Layer 11 of a small transformer language model trained on English Wikipedia (14 layers, counted from 0, width 128). Numbers have three digits each and are written without spaces.
Take only the direct path to the model's output, skipping the later layers: a vector added to the residual stream pushes a token's score in proportion to its dot product with that token's output vector.

Output vectors of the tokens that the questions are about. A number n stands for (n - 500) times 0.0021.
"wo": 363490399249392693439481575469438479502548635514870513295618597597390399680722509164456541481573576665693513486268494490550397381472656543600482582733503731647626660443301239679478397563361509439333534354674304353677452449397331464560397374573685558593548406430288660426355482700434622706555417509378744370680553502570545556442437451498321462648663186472457668423314562245468534543474
"ampions": 362609590452460407594610304644438439697374273350683427612568502463519658371518529425503518674521558272682626771337484558319605211118467332356701396516396399585663817323843292693528438726312397466523310331320438215277534322478552525498511423572657696609781574344566598592362475575518451427679538721505591486321523493501650598711540359481633512474601437299441626511528264581548479541495
" Bl": 568546525422503560646378380505443402439520512412602707438567437573446446543603392297371604753603761527559536503255564480355409464447625494488550509481281444510454519547417679576436411572459540468518553330497461500675442560553440247542270285400654383581530589462519485572475491594538556494433497407491568437643492660629515502530598549416653515476527626484375524463393479649472338538463
" can": 593582528309434574554584457483481462514665519490366690597304367641488482520559716299666458556746568276505427555471527560573588358402536528456474640607512619552540617501416539534602631533458449789445607476359482745551383556471312693423494544546406425624433516589492350614489433412576607448289257427498653405356509372479397464409550508535594376489508436141453588519511116626567509457468
"ivers": 482691605637317820295601516271545409479592410526512664486455351548385458568699482213450679534463477623707578521224549478425642292282448444296586660784499524447622531366770528494592434384511354454281699654424381515108376498389423399609635531581506842680583500727550499548443596474490825347400252526349484376620698494629325548565517589613349520348514460298192554411625420618591545325467
"ters": 433707489640519601623673215382394528530284465575628599275373608274681607449613659385609318851337530435640472484409537480672764310342732415476578717379637279739553537423468313718630471371383501756457636474726464349479712338416417252445601316357597484636672574560786396460493357359511770388279503577405573516428592840438673501405400519319564309524761245110455547240472346607546508371468
" December": 413772470478585433280463551504389349539530459417460607412495357639607563563478433553664421546411408425686721700495436570465709516367402459456491481622435513468549436470665622667394557588454424524479440510399409495661640285633466337533484482447436546752529590630534323589421753293495454575248532575546509488613484472446537432654585431392575476461770309458581557316326489320375339667408
"ast": 682410402487550646608447724438351277374297350388514550551529662375472694337278470363520450530590498672466225628354648437550366488481468540548618393434346349469615703427789506209391552251566630654317667598447411516401568439360554684510506527531528426579590490562448664633361916396573625542720502512610293243408510480583458553694440350480583552575611483380382547549515517354560539554502
" sup": 536404484435621405307653487612331551483802473503603517469292419576504579562610611436692437566532523341572585420475361521471443324469327516480522405475367622696488534520611330504454505647473278468407663462369460554421537506426448494477655468588462582576484504481512472686506368521562586396397494364199558568403580625497655531406481640468535489383518563274607563546745562507441461584508
" US": 393573547620540492423478357436468598522690466517574510396175312572759564415577508406549450773448410504652667826329302748377477576430645458520627509632433518529527610530458452583512471475432528608366505467471385450550455455421365584546568265401537502467425507414457580488486523527419442379418378492526681445674551649758534607705593316408399395477480325524501528367513361593483311659475
"\".": 386710660401590553678384424546696535497330621359473471560469544624347463738541633481582283667474749361531425410603618580458559547560473681572695415426209493667356407452401465782630390409561514599180572414353511369280512404461574339415581313675664456706647408667647526565315518443422398431574154680322537580401495534681511699264677216555534507369337393360578737535482506415595498363424
" 195": 380492754561366398395485602704343392596532419582596670432652503639399553745646375554651413396447605298489388666394325588498524472423606459331715381667586418411492542513606509513528531355528524420553589537529390353559542345449547475591431187461362461532628531334554522564507597536560502574295534547486534478551515550514478569652556438401598319492547577548414515418483460254498482610405
" American": 188508678547393523464463596261237508417823446540589551412516517566538522493676539523575393571697677402578480513350442812335393614511726450532578258424372475633565410520342575325520577568356405509562764563254446444509341487313614434513555219549678369652546497381588569575422536543472567462397607635525591497645633688674573414531574418302490383517484497398426590309477476422555318542499
"ild": 610567554604387419626484350588231793447577671374588725496591561348454576504390449427572252598435543337528478444462335449480403291285716477417580440610373432513552529310627481651496442581621611639482733545344308294603497346448447599475416404462486695724793489643438555314428689559740462627399316486350395416404606427554758566504272451489697421520457558392496724404605220526556642425533
"clud": 410745484636680647514498417454594469233690509323802383452478202621550443667683607430734525508601757404594393432206508410597888192210965352407708498625288788509558508397581251636512608560527367590351684508413608380388458519592314498419678386675488452461604686487724364594363573316850359394478600240425574522525600493520566628452260743348484262484470053331398715382532356205638498398420
"te": 544630422671739698592782626656502690509366637395371313417568566392538464590711555252605397658483356715632539477396537449422581286317391423465569350540593505590837597461334498536615435354539387334587309444247421386261501572370540421355689559524427523722656563389461238456576374502455695568398511420465647449624425502420285607277472510471635565593836339434480594233520515514578580450461
" \"": 521659534512656449490464442409535540463451476530475463658499161613522527535652658568487419792490405396430403413578414530317531577619459468561450417502393681508502417575399538457422568535587464635263456308417505563560452621708485233398605455449288506786350560478540671551398351528391456445339394450643622600496661685660464427609553596585561435342346539552490525495670494319412481502476
"bum": 511768462191405430502757241457458673485328363201485348494503220701431738385791657476505569692745638422423511618283250645399664522417749365545530527557283529712609435375540617359489439476440534639281413465489401260354588662538461226509755337593627624754700502557717434652502570328728634476595393779422412394699479704725741419582435293203540336489447385386544572456258459383527549278465
"ited": 489471557528524325226422474278593428460579335323259373460605465488543690314579347394673728724663646715417506716425498558454766231789598369455709522671428649365432479394573389416503577420561701556254867254606585463218628413384253274612583450513534728387738487503652716532219768712601781419507373574418540752285546587715599391422513396441472328542400339302536443508456516219680321540401
" had": 562583456350583501522554498321548625513643409373322522463535339690467453482407622355532448551548494448646383387507697488559434534466646655396443620615466709472517515501684419598377671719363379680505494551480419616563471394595418446242469364398661690615467436300510466743431486651571672639528393507431492685371527475478591464406612408320586377507283436303453626448531302361646537434455
"iet": 597699549534450647457450437378312601381677296329519687413468577296408697625563361387474353634467650612424467749450578502498778446344614480607400297537395697526468682385646378498649521548407342586430572550340422486417289444398651502156580514834572756506676565594467447437567498403310551747523221653460491534454723837537634363237276482722432549421302419480559722205442533405301606421494
"ball": 267567560278392837249418428674344566588358439626586470594528510415349456450450421330479406788525486385683534462336387714495641213234454428405582543558557604763700635399398426515700642746362491534690504549195682268680617308171573199360763438774704559482511489315374232350577375571713381616602681487371788576293499690608602570483435369304547254666684491327495560486537449495710450645464
" =": 517653548337311514550528470501445451558430544440477423464443550484685444601494691437712331507616872362528045485389467564491699413327494536387668570593574430480625334399340441450535439654530586307512478541608400771662393513567463458440638463480669498578507558502201531429392506345570506383572480590555827212376345475548403376486636462565566589447243531405805662366520283542292901692520
"overn": 576417592369367622461495698694212809449607275472481449220256450494314372573462387436449487737396486554366551468518540830657545595302707580388756587803460533703595618353546465458611490811394347396290508347609535409769643386242607281277376617581439611583718518629615482664531596495487520606465449452433457541361601479472458373437466503331736537357385325247476652428550312288449660760502
" On": 516557590362323662332481547475434343360637587390657585471458630550622443533494549549394582508611667551552633558341343629461407552566575519395450687552283573379512574498474594488575541611610431654393590369418406305527554500615440354285531485404623481488487655650631478660462371655580485246426522327563508525584455434660615358584551429389509438347557343439459726408454564382489366536464
"ev": 524752502445448435290440359416461557385624483600421447450484571547551481738749638597455550463517223693661503290435519606476532264390529289421663479591596697412487560436613699559674412617464628451450458547433370386092590426415567370331483521495536507390723504619421322531706534528570506620758359273747681397466485378676449670485388576616499492476573363483310507413345395352444585664503
" Sh": 492568580406497693550453526571439358540466439430529507466640267475500413580544444417400486491627562523553510491472395614420336515422497469625384615638373451521393446538456614624607535553460627659468630386261438432646627518584394345524326457410629427667420538479631426506567454513415613527584536411626412448532572662594549540642561456443401534495520601515427394372568336519377388515515

Output weights of attention head 2. The head adds the sum of these rows, row i times number i of z. A number n stands for (n - 500) times 0.0017.
o0: 457475478486551451453647541420452583438371543515255520583610577333270517525562428694467699581420425583345490404575375474562317411342536506504477454608351388546606589607568547622679496400486433448554433589610510419201564454317558500501488603539617523547591507537497422334442438562547413575602429456485499459447528638524619687407456515510602583515496636567440431547434420419598541598534
o1: 526544285518573631561591306304452636504455310492427518577528522523646378428480591453543569550439375517560692456531470576539368374489414494706406536509575523443391434259535352589687491665544593629626455593484409605454578597651496613525298458622533691433558580527602441632478543471552436329660515401541467563499450374399444547426337446339419647387553462255617535359547697565457640604038
o2: 491376471475440551546630522377390482593594559542310619547507555357447510585490492523543413458465595503406476529387453292503485646627367456393475455494630410620544589527626469580373558463501462328349416348328621424501431564357430645489513502419493159428426474538500547515417501484499588487491565504520433493625476514715515649502738485619514641543634508403466313544726540643439575587616
o3: 506541452390480470599527473520540470535611389564513586549483601341539432405435555547647365666437364486519546477375405561630336490532581452544263348439766380617460549287414593495597669633563614476532363586420622517377658544581405522697530362429507334521476578373582564438347320534410546710531468527541632554563550500664476497519432513504583325342451528467383401535483579509655376510401
o4: 601542569370547385638548456436610436539424455448572634459411445543659319504509315510597554522461587591415458519498477457500448516417516592438392463557585535642483507551554501602544458548485305523462498524417478433492507451529495589465481544524462589572516495455486346431552489471553418547455562487559502681419623551549497404443496453571328513352609450477602499354501371551559453485697
o5: 398440547642532581495565564419575452486466677531445415452434541482468287525568525667467384505486576498378538564560672448518729584657682595487613698407411681504425546541537432519514436410548487479516539499597409610461552602492570503546387506594376385500413383375450631357423471565547528461469519350491575326414446593538529653442520499586364465482292421375437591341478418399436482600553
o6: 391542527392362528415506466640469528315633537409591399669508465395614510433532486441324446593518513428417429378487449483618603569511393561577371502609428613415445704778709605400450473549734398519399466600543455495510611391381352598540374437576520534567382317555385589522367478484565594487473573632528514406556499557578303458395481477579416452629575633626473289489556397485732353628544
o7: 395424639499614487420526432474503520654555366459264523485421468436499510590490508497390533577588527536453693536563592644520496570453476507377494534628531521601538449474466498371526543627605355286559443526273532549662398591482608554471520383489620571415409522464564644636495479467686469626614378510327601488523375530433384491487503451541495435604433529667505326610424303493593470362325
o8: 520527427565418461384564496479385444393610464567467650308563503424404541429403339616288322698437447364481539546434609552486517531718641438541584703692314553495578393510607589513475489506519423367442544436494572511409469540481367413389602484400350531629582621535669389417523480431379426515608518575497525525696499700706456440583566404562520438523451550412602323443546355714501418538492
o9: 619282504532454623348416617665503590406582631643531430662443402602427266534477500467482403499463388585606534378588400578513551455578512561397523436457434477521403202134557440583447620587382371506619464526604430544643591455606664634520440536469643677505592489452365431459625481562534518498475607421589443594406562532445604570512502595475423748342537482422498475522357500558483482502113
o10: 453499326523463564450451519496391481655418492528501680530631322422507562569452490460388536655399571602494590590501467513631505526559359481556365469414497348385496512589461561405451553398429464646403452331460477434389514583470373471512509550591616539532634541514467568402522392575365451340457486617623627401512601540577565640507461434489523367324592439649587652513491544458578391567641
o11: 444517523445664621620490348580385452440638639669607456344367413459514513546508437723417426504599577533455508434264634516427423554386469389571409500427570488396617543429530376607504509423508463452531458513383663454436605415413545424469508543481359527585477569640720470469377404578549329499367540603604506422546456789619606495426541512475520495432492520386594471575591498348489497528449
o12: 304561539501423605527452537578586525469609562497504572412604709442666591438501429568556516464590645661411594456454413366494525382365645421386366599628507455433621465611693533401431439430402517317438582495447372406404477412363471471521458429566549373602428576526458499364537504577506407556392513433464580634564506447662749339560414503479498521610460445429528349512419553583474512582650
o13: 405569491570566522466424528509533486337471553435328450310518547437469617493493452609504435508395547364457642552554556236569607550679518686465332377591519474602578461717657488464554443615489367348454452506666614433470485479518501391569625488493483576514524630432533525442480632596373414521556565486482414572556438443619621500447366495498519435394544461677363510635569303476540434389378
o14: 489595406550569618559400410426322401466449336455498455443543457451327545288477410524672607594469506641696479615428502509543598335470543488617471395618422356689473502471385595362582452604538450499512594564383423428494448629409518467522635457418625509406454400436401535492671428574442589575495433592354529353490540524630535454441499734440527652510514590513496354513613498664525499455637
o15: 554460678450608457512633405505567483421475314519444320685492572548310530624455543546511460450515449549536480567598449496343430500700607548532625392341477362462380514352269337470570584506570522563497446563612407441532632482615631587594491278518634753475462431383261597483566576317559701434520452580386432357520543546646490515440527465313269506592440522342704465567504740537533619499325
o16: 544576613344414528595539360568539406416480416558510620325440649527562458411457651482712417524485396394505647510466533422582639504402542505591483490579506434447644329363360574576459565306486571550509518518396368721471521661586490562572444571441478621333575532443487464428581544245524433578610576394484460445507363344501490525438479499560623436429572360501531578642495420684577353470520
o17: 497556537583428534522442651577393408504638563466348310506656537604494589581412597473684510520467570592350533501362404514547545424581549487596411613632477393474738548768492350610439459676547301543525378493517606514532345493452449468518343388457358359530611578544456579622524311487306166450504539420487629510468452574424376514445491411571539450536591500474402534600542496502678331367710
o18: 452383490480598499462529774391594621529679257589334432488578582523543568526386389578591376559512446496537443500632472462502573585585624410604352561510434396387373526274569484336309738283456484568443536496628420546446529302568352476518493432617475422371541632680479449591557348497521554463439589659418449524674510419562601682474452660574532516509589415531367570460633418398584363401424
o19: 225434483563425424727542545542560586506517475470408413701345417629300403449546603550513405567388534517535499447544540678503494555305311571562498496557485543580670477605489417624506447435561474382572579563625351395484435378561619525588600488482481494440487450512452465546503430577694548278437460604373467563425581482484513454478629409525553427394507495602609593415527398597470552565310
o20: 510550650472521510320516533376555530559527425637573527621384301633444458529438556493386529576430418610508503609558612624618532208444507469470462409507445382452564452447583547546560394575529567614514585521599400492493356512528448496473477464526417314478402577581487504459528556490429386529464441429420510433577457732516731510653546451494470352525400604400491518560491489442440480555542
o21: 422464581620483573574594473485362420606454372465551537589491536447453524289499486319524460461576313679685455525614536563631428665493594605547504479462503554453681575330397362560657368315446510469427576590617463389529524501560528637528388321572351429499507600534597548379465388661384426543649487525476427439565692404463408514523381591535413571466473568470479497495641497391426424503475
o22: 382484505436380588498449439574655521608357503594458615293473613508439473462572410522484758430477506433468351477360513488456488558537507380560375525366453424445662407386463503554499450529446520492484465412638617649608442584507658381606628499529524549587520396590437530544420492496505386625465416575487562487503542487467458441468533297760468441660579414452675519550494373412495583635354
o23: 439455188408379468349507539411359547462606483388391466331369581444471529374651286555583344404526553712484476641506567438428590483674481399525399566656358544549670509770691620482260440623590552483408523528426468567439463359574564494508447531495400294395338447627507403580591526471582459706309574372468605563652594467502533400644480550483723573487722479502616500572664414254461604497597
o24: 543287572485492556432476584480546489561344406647586590606618269462399670551687362562413443459527459682465427511482572459477420379593269490566494421557613580460511526435452496577524400588402517460534648560549426515448429362306423560569396237516649612584509393400559543377466456498618339608476557502430543630540542402454603463503577709500390540464383466566557560566660554558501379512446
o25: 542469513552638512549624635785435541432487483418583389350368407539330458472436498408461484474546405292635562526537521746608318376396461617516519395568461511552630599378553344442584590476524497639588640424557437395637499471586693514488410660584498540431408507442444416544601581458365427445448544438490435516474577480455413670395571463433572357606424467613624551466466509611529593529034
o26: 500571549432500485501481600351558359457568382375491470707343396610391510552590403621354475406602572463544451357490451436416337705352437637587583634564407450394584418440454487458623542511354623620678377431493472548583520645685553321465539532455523528652512394277509571458602579572542515560448457316563435460490463591541507446562505458332551565392560503509563568605579522381561414699383
o27: 248468412476552646516432479509339602394541520668515461618464609632543473468399526382489511397394515416408568654462524469311389403494615589537445461516388480522398525776634392568457389578578539571453438398464518466282492468474575550570619448523402413596424471518606353440460644422517413493547521482282641417529623663564464403446677658615642295499305527492600507387504490513456513676881
o28: 435496533575475540584357556470494570420362440510642607661570413620484485514554631353441499437576523444619499483595454435525333512495540607468689372394487478353481414524567602556476714532499410518607508353445421477397529339304517700542429605522532438351521450536638630607554420343612533411433452598470454479522448451532499582512423554614423520542540684478424377446460367319560580479514
o29: 496522625513500481449641494470531609447486435385565489378412481415354523502595513492551482597557324499549505585368608415463544421286425506517486409376531490361461373607444421611613632522555319482706456472597485517656476508524377546408531505619459552565616547530460390562613732456574491475463449548574569437470562442418430573455485483485512403637493518371644478444418557618485532578383
o30: 561577520508572486620381505350551457556476523500472562636560420206441445424470441486430444347652560374476574492700431416591583456591573318535512577487540492404687424573509549354359416438673577451561399486576615405358515403609561548616564343492479623572595546373462468494420458391540585638495565463349641403574644666478537529343560461439512439538500383567459463536587497532476582343485
o31: 607428649533533465523440503499454580494430465545499442555609540452403498487326438356604581484484508471483591496435580570494376463319516598434563425544509572499318481458536577517501544460507504494424755548447457466647523377539476581614542321556379587510557681431453740434476395491538631438337398628465616314521419456589537467473513544524672419449373441441197624520480561536666444713375

Each question shows a token from some text and the vector z that the head gathered there. A number n stands for (n - 500) times 0.0062.

" wh": 495478415389548558531410465391495466513418551503481553327570568421460452484447571628518513478632
Which of these tokens does it push up most? " ="

" second": 532399428366510530541356494362552485506402572467431582359550565398439532471467595633490501460622
Which of these tokens does it push up most? " Bl"

" h": 546464477464582502551437497459545476496442543490463540431507590427486490558560585604508583477503
Which of these tokens does it push up most? "ball"

"le": 432320500420504581546554498403704434570559508339410431400480539549469606554160479629519473705666
Pushed down most: "overn"

" by": 553584316501525533613414487425573370556450684508497493345453598492415470596410533635546531509720
Which two tokens does it push up most, strongest first? "ivers", "ild"

" Car": 560435458384633495557376467351532580512507586455466619424495552350406518442499548646472544427622
Which of these tokens does it push up most? "clud"

"uring": 547499412458617543546447486362549467543449584442445507361494529458430432495418598661464499422612
Which of these tokens does it push up most? " Bl"

" again": 558541455530554490450527534491497490560504552454379556378509567459455567505471513591518464458515
Which of these tokens does it push up most? "ball"

" r": 563510445514489446559443478488472423552503601535389413514521579424350589571589556537521481485664
Pushed down most: " ="

" p": 490512389458518563466457518474502417461427540528557461359622564463504456549507540579521484485638
Which two tokens does it push up most, strongest first? " =", "\"."

" 193": 495587408380547500515341500435493459532391534466447599355529555483482552454549599660502558463566
Which of these tokens does it push up most? "clud"

"un": 515353453313669626512292580535369586478544419373391486525688517618500691604554512663478528329509
Which two tokens does it push up most, strongest first? "overn", "clud"

",": 544598418401530520536360503401498432552416477472476605370535563561475489449557544624538548480589
Pushed down most: "ited"

"p": 506508419446532516557390512372564467533464500421471586348520554446441496517501521633506520489624
Pushed down most: " had"

"–": 567537399531517471457530522515428464498480597501407496361597634414458559491462490644524493470490
Which of these tokens does it push up most? "ball"

"D": 531534391543447544415435546625540379370441573574549393407630562589648503637497638507454488416611
Pushed down most: "clud"

"'s": 502534386426578552597467471463532385542472415420369567372463565567511534542386583531539476519618
Which of these tokens does it push up most? "wo"

"ord": 515456451479624556575455481343599451553449538470490583302510627389503507509446645615467579420533
Which of these tokens does it push up most? " Bl"

" des": 531460460425546552590426507379524494529454468503444565426577530474447560528495550623556517472633
Which of these tokens does it push up most? " 195"

"w": 285470563491656507552449463436611589531426525544455559432429568404428638479457541477408357442388
Pushed down most: "ild"

" St": 482460496513601494509555527490481449579444584457433538464532616427440600512479472577455450448523
Pushed down most: "\"."

"oc": 508404464526596516624480551369563544489450480408434529399511559490452525511510531600509510490466
Which two tokens does it push up most, strongest first? " \"", " US"

" was": 648570437536470426507493468458462438548488610554401406530484610407339639591594525530510504474614
Pushed down most: " ="

" and": 563514506382554559470427495421532519568423528507511464320496590396469523535489510642484631450556
Which of these tokens does it push up most? " ="

"b": 453631413538442512357469895369536556514555525423623348394570550248562530306536439744431557549658
Pushed down most: "wo"

" as": 533460470456555487563542543423437456510517495497428543479615493500470628585519566605540537433613
Pushed down most: "ters"

"o": 529466448423548521546441459358578427519491534503409578447546506451455523517405506636522451548600
Which of these tokens does it push up most? "ited"

" sp": 496524404486588549528509521428523429537468515502469560397477563478419498503494582573482535485529
Pushed down most: "ast"

"en": 484465447438532588566507568466542468481452520512406459464411566437480512479430510594523486541536
Which two tokens does it push up most, strongest first? "ited", " \""

"or": 426522522431544478336525485443505472498417606485414509391505541454377639524560489552527490463517
Which of these tokens does it push up most? " sup"

"op": 552407387353548461565410522404560401510454610451448524381582597472451479524496534616575514525620
Which of these tokens does it push up most? "ivers"

"ra": 442458400441522536503357499425491358569418499488513466554567471504481600396566474567466528468676
Pushed down most: "ball"

"ick": 273479597509690561531452462335515598585485514520548490414438582408449653500468543482368359428386
Which of these tokens does it push up most? " On"

"orth": 535393492337689456487339415389511604520521615479440601451426595356389519472567522620526552432559
Which of these tokens does it push up most? "clud"

"I": 536633484598374432270470481595512384427594491533593321494639626655670488550541636486377501336702
Pushed down most: "clud"

"\n": 571457489435498529599374495384557460506484558514419565408539541401417488465466609606505571486635
Which two tokens does it push up most, strongest first? " Bl", " \""

" in": 560468434471593552532460518358569451560463577449466583411485562458415478504470593633524488455588
Which of these tokens does it push up most? " Bl"

"ro": 482471464491544574606475522398507490498449542505531548331578622488434467548465557640544497486601
Pushed down most: "te"

"H": 595461486446509577548359505394579471521467538522457524414483525435417434478484583617539579471587
Which of these tokens does it push up most? "\"."

"e": 552379433409584548579435522423575405553475547427464496419517540482456527562348498588522507518558
Which two tokens does it push up most, strongest first? "ivers", "ited"